Layer 7 of a small transformer language model trained on English Wikipedia (10 layers, counted from 0, width 64).
Take only the direct path to the model's output, skipping the later layers: a vector added to the residual stream pushes a token's score in proportion to its dot product with that token's output vector.

Output vectors of the tokens that the questions are about. A number n stands for n times 0.09.
" Season": 2 0 -3 0 -6 -14 4 11 5 -4 2 3 -6 -1 0 -4 -5 -8 -7 4 -1 7 -7 -3 6 0 4 3 -11 11 -14 2 -3 4 -2 -12 11 5 0 -3 -1 7 -2 2 3 8 -5 -4 1 0 -6 -1 -8 2 8 4 -1 2 -2 2 9 2 2 7
" description": 3 1 -9 -7 5 -1 -5 4 1 -3 -2 -9 -6 6 3 -1 -6 -4 -10 -3 8 12 15 -6 1 -7 4 6 -5 13 -1 11 -10 8 1 3 1 3 7 -2 2 -2 6 5 -8 -1 10 1 0 4 -4 -17 -12 3 1 2 -3 -10 3 -2 13 -14 -1 3
"Q": -24 -3 -11 -55 36 -62 17 32 8 -15 10 -35 -9 -17 20 -22 1 -15 -45 38 9 17 10 -21 36 -12 -13 8 -40 93 -17 26 -30 42 -25 31 11 31 28 7 11 22 -9 -15 -29 8 17 -19 6 24 17 -25 -23 9 -19 -14 14 -32 4 -8 18 -47 23 25
"шъо": -24 -3 -11 -55 36 -61 17 32 8 -16 10 -35 -9 -17 20 -22 1 -15 -45 38 9 17 10 -21 36 -13 -13 8 -41 93 -17 26 -30 42 -25 31 11 31 28 7 11 22 -9 -15 -29 8 17 -19 6 23 17 -26 -24 10 -19 -14 14 -32 4 -8 18 -45 23 26
"word": -5 0 4 -1 3 -9 -2 3 8 -15 -5 -18 -7 -8 -4 -4 0 -10 -11 5 9 7 0 -1 1 1 4 16 -11 4 1 5 -11 13 0 6 -1 0 11 7 4 12 0 3 -1 10 2 5 1 2 -1 -13 -2 2 0 -20 10 -7 10 1 0 -1 -7 7
"Outstanding": 0 16 7 -4 16 -21 -1 11 2 -2 -3 -5 6 -3 -1 5 -3 -4 -17 6 2 7 2 -4 0 -2 0 4 -11 2 -6 4 -3 -1 -3 -8 2 10 10 3 5 -4 -17 -5 -10 11 10 -2 2 7 2 1 -15 -2 -6 -9 5 -3 4 1 0 -13 11 13
"Canadian": 3 8 0 -8 13 -16 3 3 2 -12 -9 -4 14 -14 5 -4 4 -7 -17 11 2 8 3 -6 10 -7 -6 9 -3 8 -1 1 -10 3 -1 0 7 14 8 -3 -7 0 -3 -4 -3 12 6 -9 2 15 7 -9 -5 -10 -6 -8 -5 4 0 -3 9 2 7 -1
"Eduard": -7 3 -3 -14 11 -6 0 -3 6 0 0 -7 -8 -6 9 4 -3 5 -13 6 -9 0 1 -1 6 -4 -7 4 4 3 1 12 -3 1 -5 0 1 8 16 -1 -4 7 -10 -4 -4 5 12 -6 3 11 13 -5 -7 3 -9 -9 4 1 -3 -1 11 -15 6 -2
"гъэ": -24 -3 -11 -55 36 -62 17 32 8 -16 10 -35 -9 -17 20 -22 1 -15 -45 38 9 17 10 -21 36 -12 -13 8 -40 94 -17 26 -30 42 -25 31 11 31 28 7 11 22 -9 -15 -30 8 17 -19 6 24 17 -25 -24 10 -18 -14 14 -32 4 -9 18 -46 23 25
" injury": -4 -1 6 -7 -4 0 -9 7 0 -10 6 -15 0 2 6 -14 -4 0 -9 5 5 5 -16 -4 16 5 -3 8 -14 11 3 8 -13 12 -3 -1 7 1 14 0 -10 2 11 1 -5 10 3 -4 0 1 4 -7 3 -1 -9 -1 5 7 -2 -4 7 -22 8 3
"I": -24 -3 -11 -55 36 -62 17 32 8 -16 10 -35 -10 -17 20 -22 1 -15 -45 38 9 17 10 -21 36 -12 -13 8 -40 94 -17 26 -30 42 -25 31 11 31 28 7 11 22 -9 -15 -29 8 17 -19 6 24 17 -26 -24 10 -19 -14 14 -32 4 -8 18 -46 23 26
" feel": 9 -4 0 -10 8 -2 1 8 6 -1 -5 -4 6 1 3 -15 1 -4 -10 3 2 13 -1 -8 10 -3 4 8 -4 4 -4 5 0 12 4 -1 -1 -1 -3 1 -1 6 -2 -10 -9 1 3 6 0 1 5 -16 -7 5 -9 -9 4 -5 9 -1 2 -17 8 6
" jury": -1 3 -2 -1 6 -8 -4 13 -4 -13 6 -10 6 -7 -8 -6 -2 -6 -10 8 -1 7 -9 2 10 -6 -7 2 -22 13 -5 -1 -7 6 1 -6 6 7 0 9 -6 5 7 -4 2 5 12 1 0 12 7 -4 -13 2 -7 -1 10 -7 6 4 9 -16 8 4
" enforcement": 0 -3 3 -5 4 -9 0 3 -7 -9 8 -2 -2 -10 -2 -13 10 9 -11 5 -1 6 13 -6 7 -2 -6 1 -17 20 6 3 -11 8 4 -2 -4 15 10 4 2 -2 -5 -3 1 5 12 -1 1 9 14 -2 -10 1 -9 -2 5 -15 0 -5 9 -18 -11 7
"J": -24 -3 -11 -55 36 -62 18 32 8 -16 10 -34 -9 -17 19 -22 1 -15 -45 38 9 17 10 -21 36 -12 -13 8 -41 93 -17 26 -30 42 -25 32 11 31 28 7 12 22 -9 -15 -29 8 17 -19 6 23 18 -26 -23 9 -19 -14 14 -32 4 -9 18 -46 23 26
" Succeed": -8 1 2 -5 15 -23 5 -1 6 -9 3 -9 -2 -7 7 -5 -17 -4 -5 9 -11 3 10 -8 7 -12 9 -7 -5 13 -5 5 4 5 8 -13 -5 13 4 10 9 -4 3 4 -18 0 -6 -9 1 13 20 -7 -9 -4 5 -13 7 4 3 4 15 -8 5 11
" songs": 1 -4 -5 0 6 -3 -2 8 14 -3 -10 -9 5 8 -1 4 1 -8 -9 -3 10 9 6 -10 8 -3 -7 6 -3 10 0 4 -2 17 -8 -6 5 5 2 6 -8 13 -6 -10 -8 6 -1 5 0 -3 4 -10 -12 7 3 2 4 -15 -7 -2 2 -12 1 5
" want": 5 -6 4 -9 5 -1 7 5 -4 -1 5 1 3 -2 3 -16 -2 -5 -7 3 -6 8 -4 -6 9 1 6 5 -2 9 4 11 -3 7 3 1 -4 -7 4 -3 4 5 -4 -9 -13 0 -1 5 1 6 7 -12 -2 4 -4 -16 7 -9 1 1 1 -7 1 12
"\")": 2 4 -2 -8 13 -8 12 8 -7 -2 -2 -7 -13 15 3 2 -8 3 -10 6 7 7 10 -5 18 -11 -8 0 -16 15 -3 14 -3 12 3 8 -7 7 -4 7 -6 13 4 -20 -11 11 -2 2 0 -10 -8 -1 5 12 1 -10 -1 3 15 -19 -6 -5 -15 -3
"neath": -19 -13 -8 -12 20 -3 7 3 8 -5 3 -17 3 -3 -2 -10 4 -1 -7 3 22 1 20 -4 6 3 12 7 -9 22 1 9 3 5 -10 9 -1 3 5 6 -1 0 -1 2 -11 2 0 11 1 8 0 3 -20 -15 -23 -5 3 -14 7 -2 -8 -12 5 10
"'": 15 2 14 -2 9 9 -6 -1 -5 5 -1 9 3 -1 -3 -5 3 -5 1 7 -1 -5 8 4 -4 -3 10 2 4 -14 10 -3 -4 3 12 -3 -15 -4 -5 -3 4 0 -6 -1 2 1 -9 -3 -1 -4 -7 -10 2 8 -2 -9 0 4 5 5 -7 -1 1 -8
"yard": 1 -4 9 -4 14 -11 -2 -1 -2 -5 -6 -12 2 -13 -1 -8 0 -3 -1 15 11 -8 2 -5 -7 -5 4 11 -18 10 5 7 -10 7 2 4 1 4 4 9 -2 4 10 7 5 6 -7 1 1 2 7 -10 2 0 -8 -1 -7 -3 8 5 -7 -9 -3 5
" Musée": -20 10 -3 -5 15 -14 5 3 11 -1 0 -12 -8 4 6 -4 1 -4 -8 4 6 7 6 1 5 -17 -6 4 -8 15 -8 10 -7 6 0 3 2 9 8 -7 -3 5 -6 -2 -7 6 6 -2 0 5 11 -4 -12 -4 -12 -6 2 -3 7 -6 0 -7 16 6

Output weights of attention head 1. The head adds the sum of these rows, row i times number i of z. A number n stands for n times 0.0045.
o0: -33 18 -18 -17 13 19 1 -54 -6 -20 -10 -12 -62 -22 -5 32 1 30 4 76 -43 30 -19 53 33 -25 -1 22 47 21 -14 -27 62 -44 12 -7 0 -49 52 24 -6 -34 -40 -30 -46 -16 0 25 -19 -10 -9 37 -8 10 27 1 20 -32 4 7 62 -40 14 19
o1: 19 -59 -37 -37 -31 -19 11 18 27 -28 23 25 15 2 3 10 34 -16 -52 23 -2 18 -16 6 -30 -21 3 22 -37 38 -34 9 6 -16 -1 -16 -16 18 -35 -11 4 -10 14 10 30 34 36 17 6 -17 -11 17 -23 39 -4 -8 -35 35 -3 -34 -31 39 12 69
o2: -24 -20 -2 -26 39 6 31 -13 14 4 -2 -64 31 12 -12 11 29 1 7 -32 29 -37 -43 27 4 11 -35 -1 4 -40 12 -19 14 -21 -40 33 -47 -4 -32 14 16 22 -8 45 -1 -25 -6 27 93 -22 15 -14 12 26 -6 7 -7 3 -14 25 -17 20 22 -24
o3: -30 -18 1 4 -82 1 33 -5 22 25 -43 -3 4 -23 36 -24 -17 45 -18 -1 1 12 79 -13 -24 39 -21 26 23 -40 3 -33 15 -4 -16 57 -16 34 -21 15 46 -31 -26 2 -61 34 20 1 -59 30 -14 -12 -32 9 -17 13 3 -8 26 8 -25 24 27 16
o4: -61 52 -18 -62 19 -20 36 23 -21 23 13 -25 -11 26 30 8 32 -23 39 8 -49 1 12 -9 12 -15 -33 -41 -5 13 -31 17 32 12 -58 31 28 -23 -33 0 30 -22 12 36 27 -17 -56 -36 32 5 16 33 62 -16 30 -25 -67 21 -10 -43 5 65 -13 3
o5: 24 -29 -3 3 3 20 26 7 9 -54 3 -12 -30 30 -49 -11 15 4 10 30 -29 -50 44 -32 41 -19 61 42 -31 -12 11 29 -13 11 -22 28 7 21 -16 -9 -26 41 -13 -17 -5 -11 31 -29 -11 27 0 -20 11 35 10 -38 37 24 -55 -6 30 -14 -25 -30
o6: -28 13 -46 -31 20 -19 38 11 -13 26 28 -7 -10 6 35 -32 -26 49 -6 6 22 -35 39 89 49 25 4 -29 -44 41 -26 -40 -35 -84 -30 37 29 12 10 -18 -13 -35 30 -7 4 -29 -3 -3 3 21 -21 13 41 0 -20 -14 28 25 18 -26 -12 5 -9 -23
o7: 13 -1 -37 -30 13 -2 32 -18 -29 21 9 -12 21 1 -19 16 -22 23 -2 -23 -18 5 18 1 -12 -10 4 -20 9 17 44 27 -7 -27 81 28 -27 38 5 -19 -19 8 -2 2 -19 15 -7 -32 88 -29 -42 -9 37 2 54 -49 0 10 12 -31 33 -7 -58 -51
o8: 7 52 12 -40 -52 -18 -73 13 35 -47 55 -12 13 -22 -17 34 25 15 -1 27 -52 6 23 11 25 24 4 -2 17 -11 -20 -31 31 -6 -29 -54 -26 -59 11 30 -43 10 47 7 1 3 52 14 55 14 -32 -32 -21 21 -33 -18 15 41 -26 16 -6 8 -7 5
o9: 13 52 10 43 6 27 18 53 6 7 -47 1 -31 20 -20 6 -54 9 -38 -6 -15 8 -35 -12 26 6 -2 -6 10 2 -22 34 -32 12 12 -57 7 23 17 -25 53 -26 -33 10 15 -14 30 -12 12 -39 -34 27 -18 18 6 31 -33 79 -15 -32 -28 -16 0 -1
o10: -13 12 -29 -38 -20 23 11 -26 20 20 -30 19 3 -36 0 -15 13 38 -13 3 21 -33 28 -66 -13 22 -2 -31 68 23 -1 2 53 11 18 -33 18 -40 21 -8 -7 19 -17 -46 -43 -20 -16 58 54 1 31 39 -14 57 -64 -8 6 -10 15 -17 5 -13 -32 27
o11: 31 25 -37 47 38 35 23 -12 -19 3 -53 -25 -33 -4 3 -24 -36 -47 29 -52 -6 -6 11 14 -38 -29 50 20 -7 -14 -3 0 -4 7 19 22 -26 -39 39 7 -2 32 15 4 5 -32 37 20 -23 -29 -33 62 -13 56 -2 2 -33 -14 6 10 7 5 0 12
o12: 27 -12 -23 -21 27 9 -28 40 -6 26 -33 8 60 2 -1 -44 22 10 33 -28 -3 9 20 10 32 11 18 16 -37 16 -24 0 -27 -16 -17 -54 22 -8 25 20 10 -9 -11 5 -19 3 -36 9 -46 3 14 5 -42 9 -1 -36 30 5 25 2 -17 -11 -28 55
o13: 10 -24 -5 -67 -35 -4 16 -80 -27 26 -11 -39 1 54 4 35 -95 37 26 -14 -20 -37 24 -10 34 -51 13 24 31 21 -41 -2 39 36 -21 -4 64 21 3 -37 16 22 8 13 27 -3 -42 0 -11 -17 -18 8 42 32 46 32 -31 -16 -25 1 -2 51 29 -51
o14: -34 21 25 20 8 -72 33 26 11 28 -62 -10 41 -23 -2 30 20 16 -2 5 -7 24 26 40 4 -24 -23 -12 27 -29 10 -15 -1 3 33 -12 45 18 -23 22 -31 -18 -47 1 -37 11 -10 0 -11 14 9 -47 -13 11 -14 -28 6 -89 49 9 36 63 -21 -23
o15: 3 -22 40 -43 -60 -47 38 -14 -42 41 -10 36 67 37 -22 -39 -35 3 1 -1 -34 26 -13 -45 -6 47 25 -10 -15 -4 22 -15 17 -10 15 9 16 7 -3 3 7 -39 -36 -13 0 16 -21 7 83 9 -8 -10 -39 -9 20 57 -1 15 12 -35 5 -46 28 28
o16: 6 -35 15 -29 4 -20 13 29 25 14 1 -26 -18 -23 7 33 -14 -8 -22 -19 -26 -4 8 -74 -19 15 33 34 15 27 -57 23 43 -53 39 -25 19 -3 18 -14 -27 -25 38 -28 -49 -32 -5 -15 50 40 3 -27 -28 -23 41 53 -34 16 5 9 61 -8 37 17
o17: -5 -31 11 -80 33 -8 -23 -7 -34 -22 28 -8 -30 4 26 29 -2 41 5 -2 -13 22 0 -36 5 19 -4 -21 -7 -34 36 21 -25 -38 -3 18 -37 5 16 6 46 16 -16 22 3 6 -12 -17 -65 10 70 14 -19 22 -34 -10 -41 -6 65 81 38 -12 4 -25
o18: -37 -21 6 -33 21 26 21 -10 -16 12 12 28 14 -2 9 -39 2 22 61 49 -30 -41 -44 -8 39 31 -6 -32 -12 29 -54 3 14 19 23 -19 19 -6 -11 -24 -25 -29 12 40 -36 -11 9 53 -23 26 20 -10 -31 -21 32 -40 11 -48 19 30 -10 17 -8 13
o19: -17 25 32 -25 8 14 34 -9 -2 35 49 -33 18 -26 -27 -18 -44 -2 -5 -11 -6 42 32 -33 12 -52 25 -1 17 -6 -27 -13 21 -3 6 74 -41 -12 8 21 -23 8 -8 -2 -24 -27 13 37 -73 5 -29 -11 28 15 -10 -30 -36 40 59 -30 -12 -17 38 31
o20: 21 -50 27 13 8 7 30 65 7 -5 0 0 14 -7 19 25 5 -29 16 29 -6 5 35 -23 -4 -27 2 -4 35 -56 39 -15 25 5 12 -2 -4 -38 -20 -45 -29 -15 11 -53 -69 -13 -17 56 66 -6 -7 -4 7 28 -2 -11 -44 -29 60 -35 -19 -3 18 -4
o21: 34 -6 -55 14 -16 -13 -18 38 -27 1 -22 -13 16 2 5 -21 12 -6 -8 20 34 -6 6 13 -22 21 2 13 -48 8 -47 13 1 27 51 21 -14 -17 -11 11 24 -16 -23 5 11 51 -57 -2 63 -15 10 -19 3 35 -13 31 -43 -25 60 -24 -51 -10 13 -1
o22: -21 -7 -6 -32 -12 0 3 -3 -8 -31 5 -31 36 -3 4 -14 20 -11 -51 28 -22 13 -56 -18 8 20 -6 -18 -8 -3 40 18 50 54 23 -11 55 -47 -15 7 -32 -21 35 4 20 43 16 12 -56 -7 8 34 10 46 -4 11 1 16 31 5 -16 -50 -21 -34
o23: -5 19 -17 18 -46 58 10 1 -50 -1 -15 68 10 36 -19 -11 -7 25 -74 -22 -49 14 -6 -54 66 -9 -1 11 4 -23 13 1 15 -51 20 3 -34 -15 29 -7 35 -33 -8 -72 -31 -26 28 21 50 28 16 41 32 -5 -4 10 26 11 -12 -2 26 16 -13 -40
o24: -9 -2 -14 -14 -21 -25 13 -3 -13 -3 -6 -17 -62 7 -28 9 31 17 63 -23 1 42 -33 -52 -11 -46 31 17 -19 -30 25 -2 -49 36 56 23 -25 9 -15 -27 58 8 7 6 47 -9 44 -69 47 44 4 -15 37 -10 -1 -3 26 -21 31 -22 -19 -11 -21 11
o25: 62 53 -42 -39 46 13 -7 3 11 11 -19 41 19 -46 -9 -6 11 -43 -45 4 -12 32 -23 14 25 -25 4 -18 -25 -45 12 -8 -8 8 -40 -46 -37 35 9 27 7 -39 16 -24 19 43 -1 3 -41 28 23 12 -32 7 -30 18 47 7 -16 40 -24 -2 27 18
o26: 0 -33 12 -24 12 37 -29 -8 8 23 -45 7 38 -25 39 -8 -30 41 -2 46 3 -31 16 -13 -7 -56 -16 54 52 -44 32 12 70 -36 -17 6 55 -35 86 -20 22 -12 -9 -16 -22 -37 -25 -21 25 21 54 -9 -5 -52 -28 -39 -23 -1 -41 18 2 -11 23 17
o27: -2 58 -14 32 8 -63 21 8 6 24 31 38 17 18 -13 -64 -6 -9 11 -9 41 8 48 -24 -55 5 45 -2 -17 0 -24 -12 -23 23 -32 -3 1 45 10 17 12 -27 20 0 -45 -26 -13 53 28 -27 -23 -35 -7 27 5 51 5 -11 -11 -8 4 -42 -50 -25
o28: -38 -8 11 9 13 32 -3 -23 -26 -45 37 43 -27 -34 -21 6 -1 14 18 30 -63 -30 -4 -10 39 18 -21 33 -6 -8 -17 26 -13 41 -40 -4 -17 17 39 45 21 -27 31 -19 8 -18 1 -10 39 -38 -6 12 -40 -12 -4 45 -46 6 7 31 15 -7 -15 18
o29: 35 11 -7 13 10 -38 0 -19 -34 -50 -10 -9 53 2 5 -19 54 -25 33 12 24 -17 10 -4 -15 -18 -17 48 49 39 37 -8 -30 15 -19 4 5 -29 -18 -15 -11 -38 26 18 -21 -16 19 -33 23 33 -16 -18 10 1 29 29 -42 23 -25 20 -8 -11 -26 -19
o30: -25 11 0 3 9 -12 0 46 -9 1 2 -13 6 -11 3 43 -16 30 -10 -14 38 -5 -9 -6 -7 -13 11 -35 24 51 13 -20 75 30 -43 -20 -18 -13 32 0 26 12 -3 -4 2 -7 -20 -31 -47 -12 7 7 -55 14 10 0 -20 -16 4 -54 -25 33 25 28
o31: 19 63 -11 4 -41 -5 10 23 -34 -6 15 24 50 -37 -54 -3 -28 2 -16 -18 -40 -14 -32 -16 -7 27 17 21 21 -11 -7 -10 5 -59 27 -24 8 41 57 2 36 50 -14 15 13 -14 2 -27 -7 66 -44 28 52 -41 0 -8 19 3 -26 0 -8 -30 -32 3

Each question shows a token from some text and the vector z that the head gathered there. A number n stands for n times 0.039.

"2": -20 -24 -32 -38 -10 17 -13 50 -12 -9 -2 4 14 35 57 10 -33 -25 11 -17 -6 40 41 -49 -5 -23 9 3 -29 44 -11 -27
Which of these tokens does it push up most? "yard"

"8": -35 8 -26 -38 -4 -11 -2 45 -14 -4 -28 4 25 19 18 25 9 -5 12 -33 -24 -3 32 -9 -9 -2 6 2 -43 14 -4 15
Which two tokens does it push up most, strongest first? " Season", "Canadian"

"0": -25 -19 -35 -9 -38 -3 -31 -1 -10 -9 -6 4 14 46 31 10 2 -10 7 -34 1 21 28 -48 -25 -4 16 -17 -8 29 10 -33
Which two tokens does it push up most, strongest first? " songs", "yard"

" as": -13 16 -36 4 -36 15 -31 0 20 -13 0 22 26 -24 -8 -36 -33 23 8 35 -3 -9 29 -23 -4 32 -12 -9 -18 -16 -3 -2
Which three tokens does it push up most, strongest first? "word", " jury", " feel"

"1": -16 -7 -26 -25 -25 -4 -22 31 -21 -7 -16 1 8 7 28 10 -3 -5 22 -24 -6 8 35 -20 -6 -12 10 -14 -12 19 -2 -17
Which of these tokens does it push up most? "yard"

"e": -13 -9 -20 -5 -21 -8 -26 -19 21 10 -3 -3 18 24 -23 -11 -1 14 -2 20 12 1 29 2 -17 4 7 -14 9 2 23 4
Which of these tokens does it push up most? " injury"

";": 27 1 -23 9 -14 -29 3 -23 -27 5 6 11 24 1 -1 -33 -20 20 20 12 -18 0 7 -14 -28 28 7 -13 -8 -17 45 -29
Pushed down most: "'"

"7": -20 -11 -27 0 -25 -6 -23 -4 -4 -1 -10 0 15 27 12 9 10 1 3 -13 7 17 28 -24 -19 -10 5 -12 -3 21 5 -23
Which three tokens does it push up most, strongest first? " songs", "yard", " feel"

" join": -31 -2 -36 1 2 -10 -24 17 -37 28 -27 7 13 7 0 34 -14 -9 10 -3 -21 2 23 7 13 10 17 -4 -31 -19 6 19
Which two tokens does it push up most, strongest first? " Season", "Outstanding"

"mo": -2 1 -24 10 -4 -23 -1 -28 5 16 -2 14 32 0 -5 -29 -36 0 -11 38 -27 -13 32 -20 -41 36 10 -19 -22 -15 54 11
Which of these tokens does it push up most? "Outstanding"

" ": -44 35 -48 7 -17 -19 -4 33 -4 25 -30 2 35 19 3 48 15 -12 -2 -35 -40 -2 12 11 2 7 3 -2 -64 -13 8 34
Which three tokens does it push up most, strongest first? " Season", "Outstanding", "Canadian"

" that": -21 20 -29 -6 -26 10 -40 -17 4 -7 -4 19 21 -6 -17 -19 -13 1 2 16 8 1 28 -17 -11 42 -4 10 -23 -14 -5 -7
Which of these tokens does it push up most? " feel"

"?": -2 -21 -15 -24 -14 3 -15 -18 -9 -30 -5 33 36 18 -29 -1 -56 33 3 46 6 24 42 -8 -47 14 -2 10 6 0 35 0
Pushed down most: "Canadian"

" in": 16 -8 -20 10 2 20 -42 5 -37 -19 -3 31 -10 -42 -21 16 -10 -10 13 36 -49 -2 13 0 40 16 -9 -4 -3 -3 -19 35
Pushed down most: " songs"

" Revolution": -14 -6 -12 16 -8 -33 -1 14 -32 -3 12 7 36 25 -9 -6 -42 26 23 22 -17 18 17 -15 -14 -4 0 -9 -14 -19 51 -6
Pushed down most: "Canadian"

" participated": 35 -40 -13 -20 -6 11 12 -31 8 -7 -13 -4 10 -6 10 -16 -9 -6 -7 -11 -1 -16 -17 -16 -17 32 42 -21 -20 -38 22 -6
Which of these tokens does it push up most? "Eduard"

" a": -8 1 -21 -2 -17 -8 2 -30 -23 -1 -27 13 -1 -39 5 -37 -20 5 -14 -40 -26 -17 0 -13 1 45 3 -20 -17 -36 19 -11
Which of these tokens does it push up most? " jury"

"9": 19 -6 -20 -30 6 -11 -10 21 -13 27 -23 -18 13 21 35 24 -10 -14 5 -11 -27 15 15 -5 -24 12 -16 12 -18 -11 -5 -10
Which of these tokens does it push up most? " Season"

"tic": -20 14 10 18 -22 -17 12 -7 24 -14 -38 5 19 -19 -3 -11 -32 -17 -9 29 6 -19 17 -20 8 40 -15 -8 -17 1 -9 16
Which two tokens does it push up most, strongest first? " jury", "word"

" Z": -5 -13 -24 7 -7 -34 3 -19 -21 -18 14 3 12 1 5 10 -27 -4 25 37 6 -13 20 -20 -24 0 16 12 -29 -3 11 -26
Which of these tokens does it push up most? "neath"

" write": -22 19 -28 -11 -37 4 -42 -19 11 -6 -9 22 -2 30 -11 -33 -17 6 -7 -6 10 25 20 -48 -22 52 -19 17 -21 -15 13 -34
Which of these tokens does it push up most? " songs"

" the": -37 11 -5 9 -25 18 -15 -23 0 -13 -29 -10 29 -50 -3 0 -31 3 1 11 -8 -7 26 -5 9 26 -21 -4 -13 3 -13 -7
Which of these tokens does it push up most? " jury"

"s": -28 -15 -17 7 -19 -1 3 -14 -31 10 -16 9 8 27 19 4 -13 10 8 17 -21 -22 3 -10 -4 -9 22 -22 -27 -25 22 20
Which of these tokens does it push up most? " Musée"

"ist": 44 13 -48 -17 -18 -9 -11 -52 3 40 -17 47 20 -22 2 -61 9 -19 7 6 -28 -21 12 -14 -30 42 32 -47 -1 -11 49 4
Which of these tokens does it push up most? "Outstanding"

".": -2 -2 -16 0 -27 -10 -11 0 -6 -12 -3 -11 12 -24 -25 -9 -18 22 0 6 -13 4 17 0 8 5 9 3 12 4 -2 -5
Which of these tokens does it push up most? " enforcement"

"k": 3 -3 -26 13 -8 16 -35 7 -37 -13 -14 30 -3 -31 -18 13 -14 -5 6 27 -47 -2 11 2 35 17 -6 -6 -8 -5 -15 30
Which of these tokens does it push up most? " enforcement"

" this": -38 18 -30 -5 -13 10 1 15 -28 -2 -39 12 29 10 -26 -4 -9 23 -5 -15 -36 -5 11 7 32 25 -4 -6 -32 -9 -5 13
Pushed down most: "neath"

" how": -25 -10 -27 1 -37 13 -22 -13 -11 -12 -4 -7 23 -32 0 5 -21 8 11 18 15 -4 40 9 -15 23 13 -5 -18 -2 0 -12
Which of these tokens does it push up most? " feel"

" science": -25 24 -5 -13 3 -12 -14 0 5 3 -33 -20 -10 -45 -6 -4 -34 52 -28 -20 -43 -26 26 -9 30 46 -5 -32 -4 -20 14 18
Which of these tokens does it push up most? " jury"

"\n": -14 -12 -22 -5 -22 -7 -27 -20 23 10 0 -3 20 24 -24 -15 -3 16 -1 19 11 0 29 0 -16 6 8 -14 9 -1 24 4
Which of these tokens does it push up most? " injury"

" Wind": -31 15 -25 25 27 -19 39 -10 -35 5 -48 -32 35 -25 11 1 -15 36 -3 -16 -30 -16 -5 3 20 35 22 -23 -21 -8 5 30
Pushed down most: " songs"

" on": -25 19 -25 15 -16 -33 -7 -17 -23 9 -11 13 14 2 3 3 -35 18 -11 4 -5 13 5 -25 -19 4 -10 -11 -27 -40 33 8
Which of these tokens does it push up most? "Outstanding"

" needed": -5 7 -18 23 -32 8 -15 -23 6 21 -10 26 -1 25 -53 -41 -28 9 -12 17 -8 1 3 -5 -4 -4 -48 8 -9 -51 -11 -5
Which two tokens does it push up most, strongest first? "\")", "word"

" his": 29 1 6 -29 -17 39 -3 -37 22 -31 -9 -13 33 -1 -2 -52 -6 53 16 -14 3 -47 16 -6 -10 38 32 -37 -9 -14 -6 0
Which of these tokens does it push up most? "Eduard"

"op": -21 14 -9 5 2 -28 -16 7 -27 21 -3 21 9 0 -1 -21 -58 37 -41 -2 3 39 27 -31 6 18 -42 -7 -26 -14 32 -23
Which of these tokens does it push up most? "\")"

" down": -34 18 -27 2 0 -14 23 21 -43 9 -57 7 19 13 -1 -15 -6 14 -3 -25 -48 -7 -18 -5 4 16 17 -27 -10 -17 9 6
Pushed down most: " feel"

"town": -31 13 -26 2 3 -14 21 15 -48 6 -47 1 21 10 -1 -16 -14 17 3 -23 -46 -2 -18 -4 3 20 14 -23 -8 -14 6 1
Pushed down most: " feel"

" Winner": 66 16 -43 -11 -42 -13 -31 -34 1 37 -3 39 11 7 -8 -52 30 -14 12 -9 -16 -35 2 13 -20 54 53 -52 15 -12 37 -8
Which of these tokens does it push up most? "Eduard"

" practice": -33 28 25 -13 -25 -10 23 -17 36 -3 -34 -36 -1 -49 -9 -24 -11 5 -8 -33 -41 8 -15 -37 -2 31 -54 9 18 3 -2 -28
Pushed down most: " want"

" provided": -2 7 -11 23 -20 19 -6 -18 -33 4 -39 29 -6 -42 -5 -3 -10 8 1 16 -16 -10 12 -20 26 16 -13 -5 -11 1 -25 8
Which two tokens does it push up most, strongest first? "word", " jury"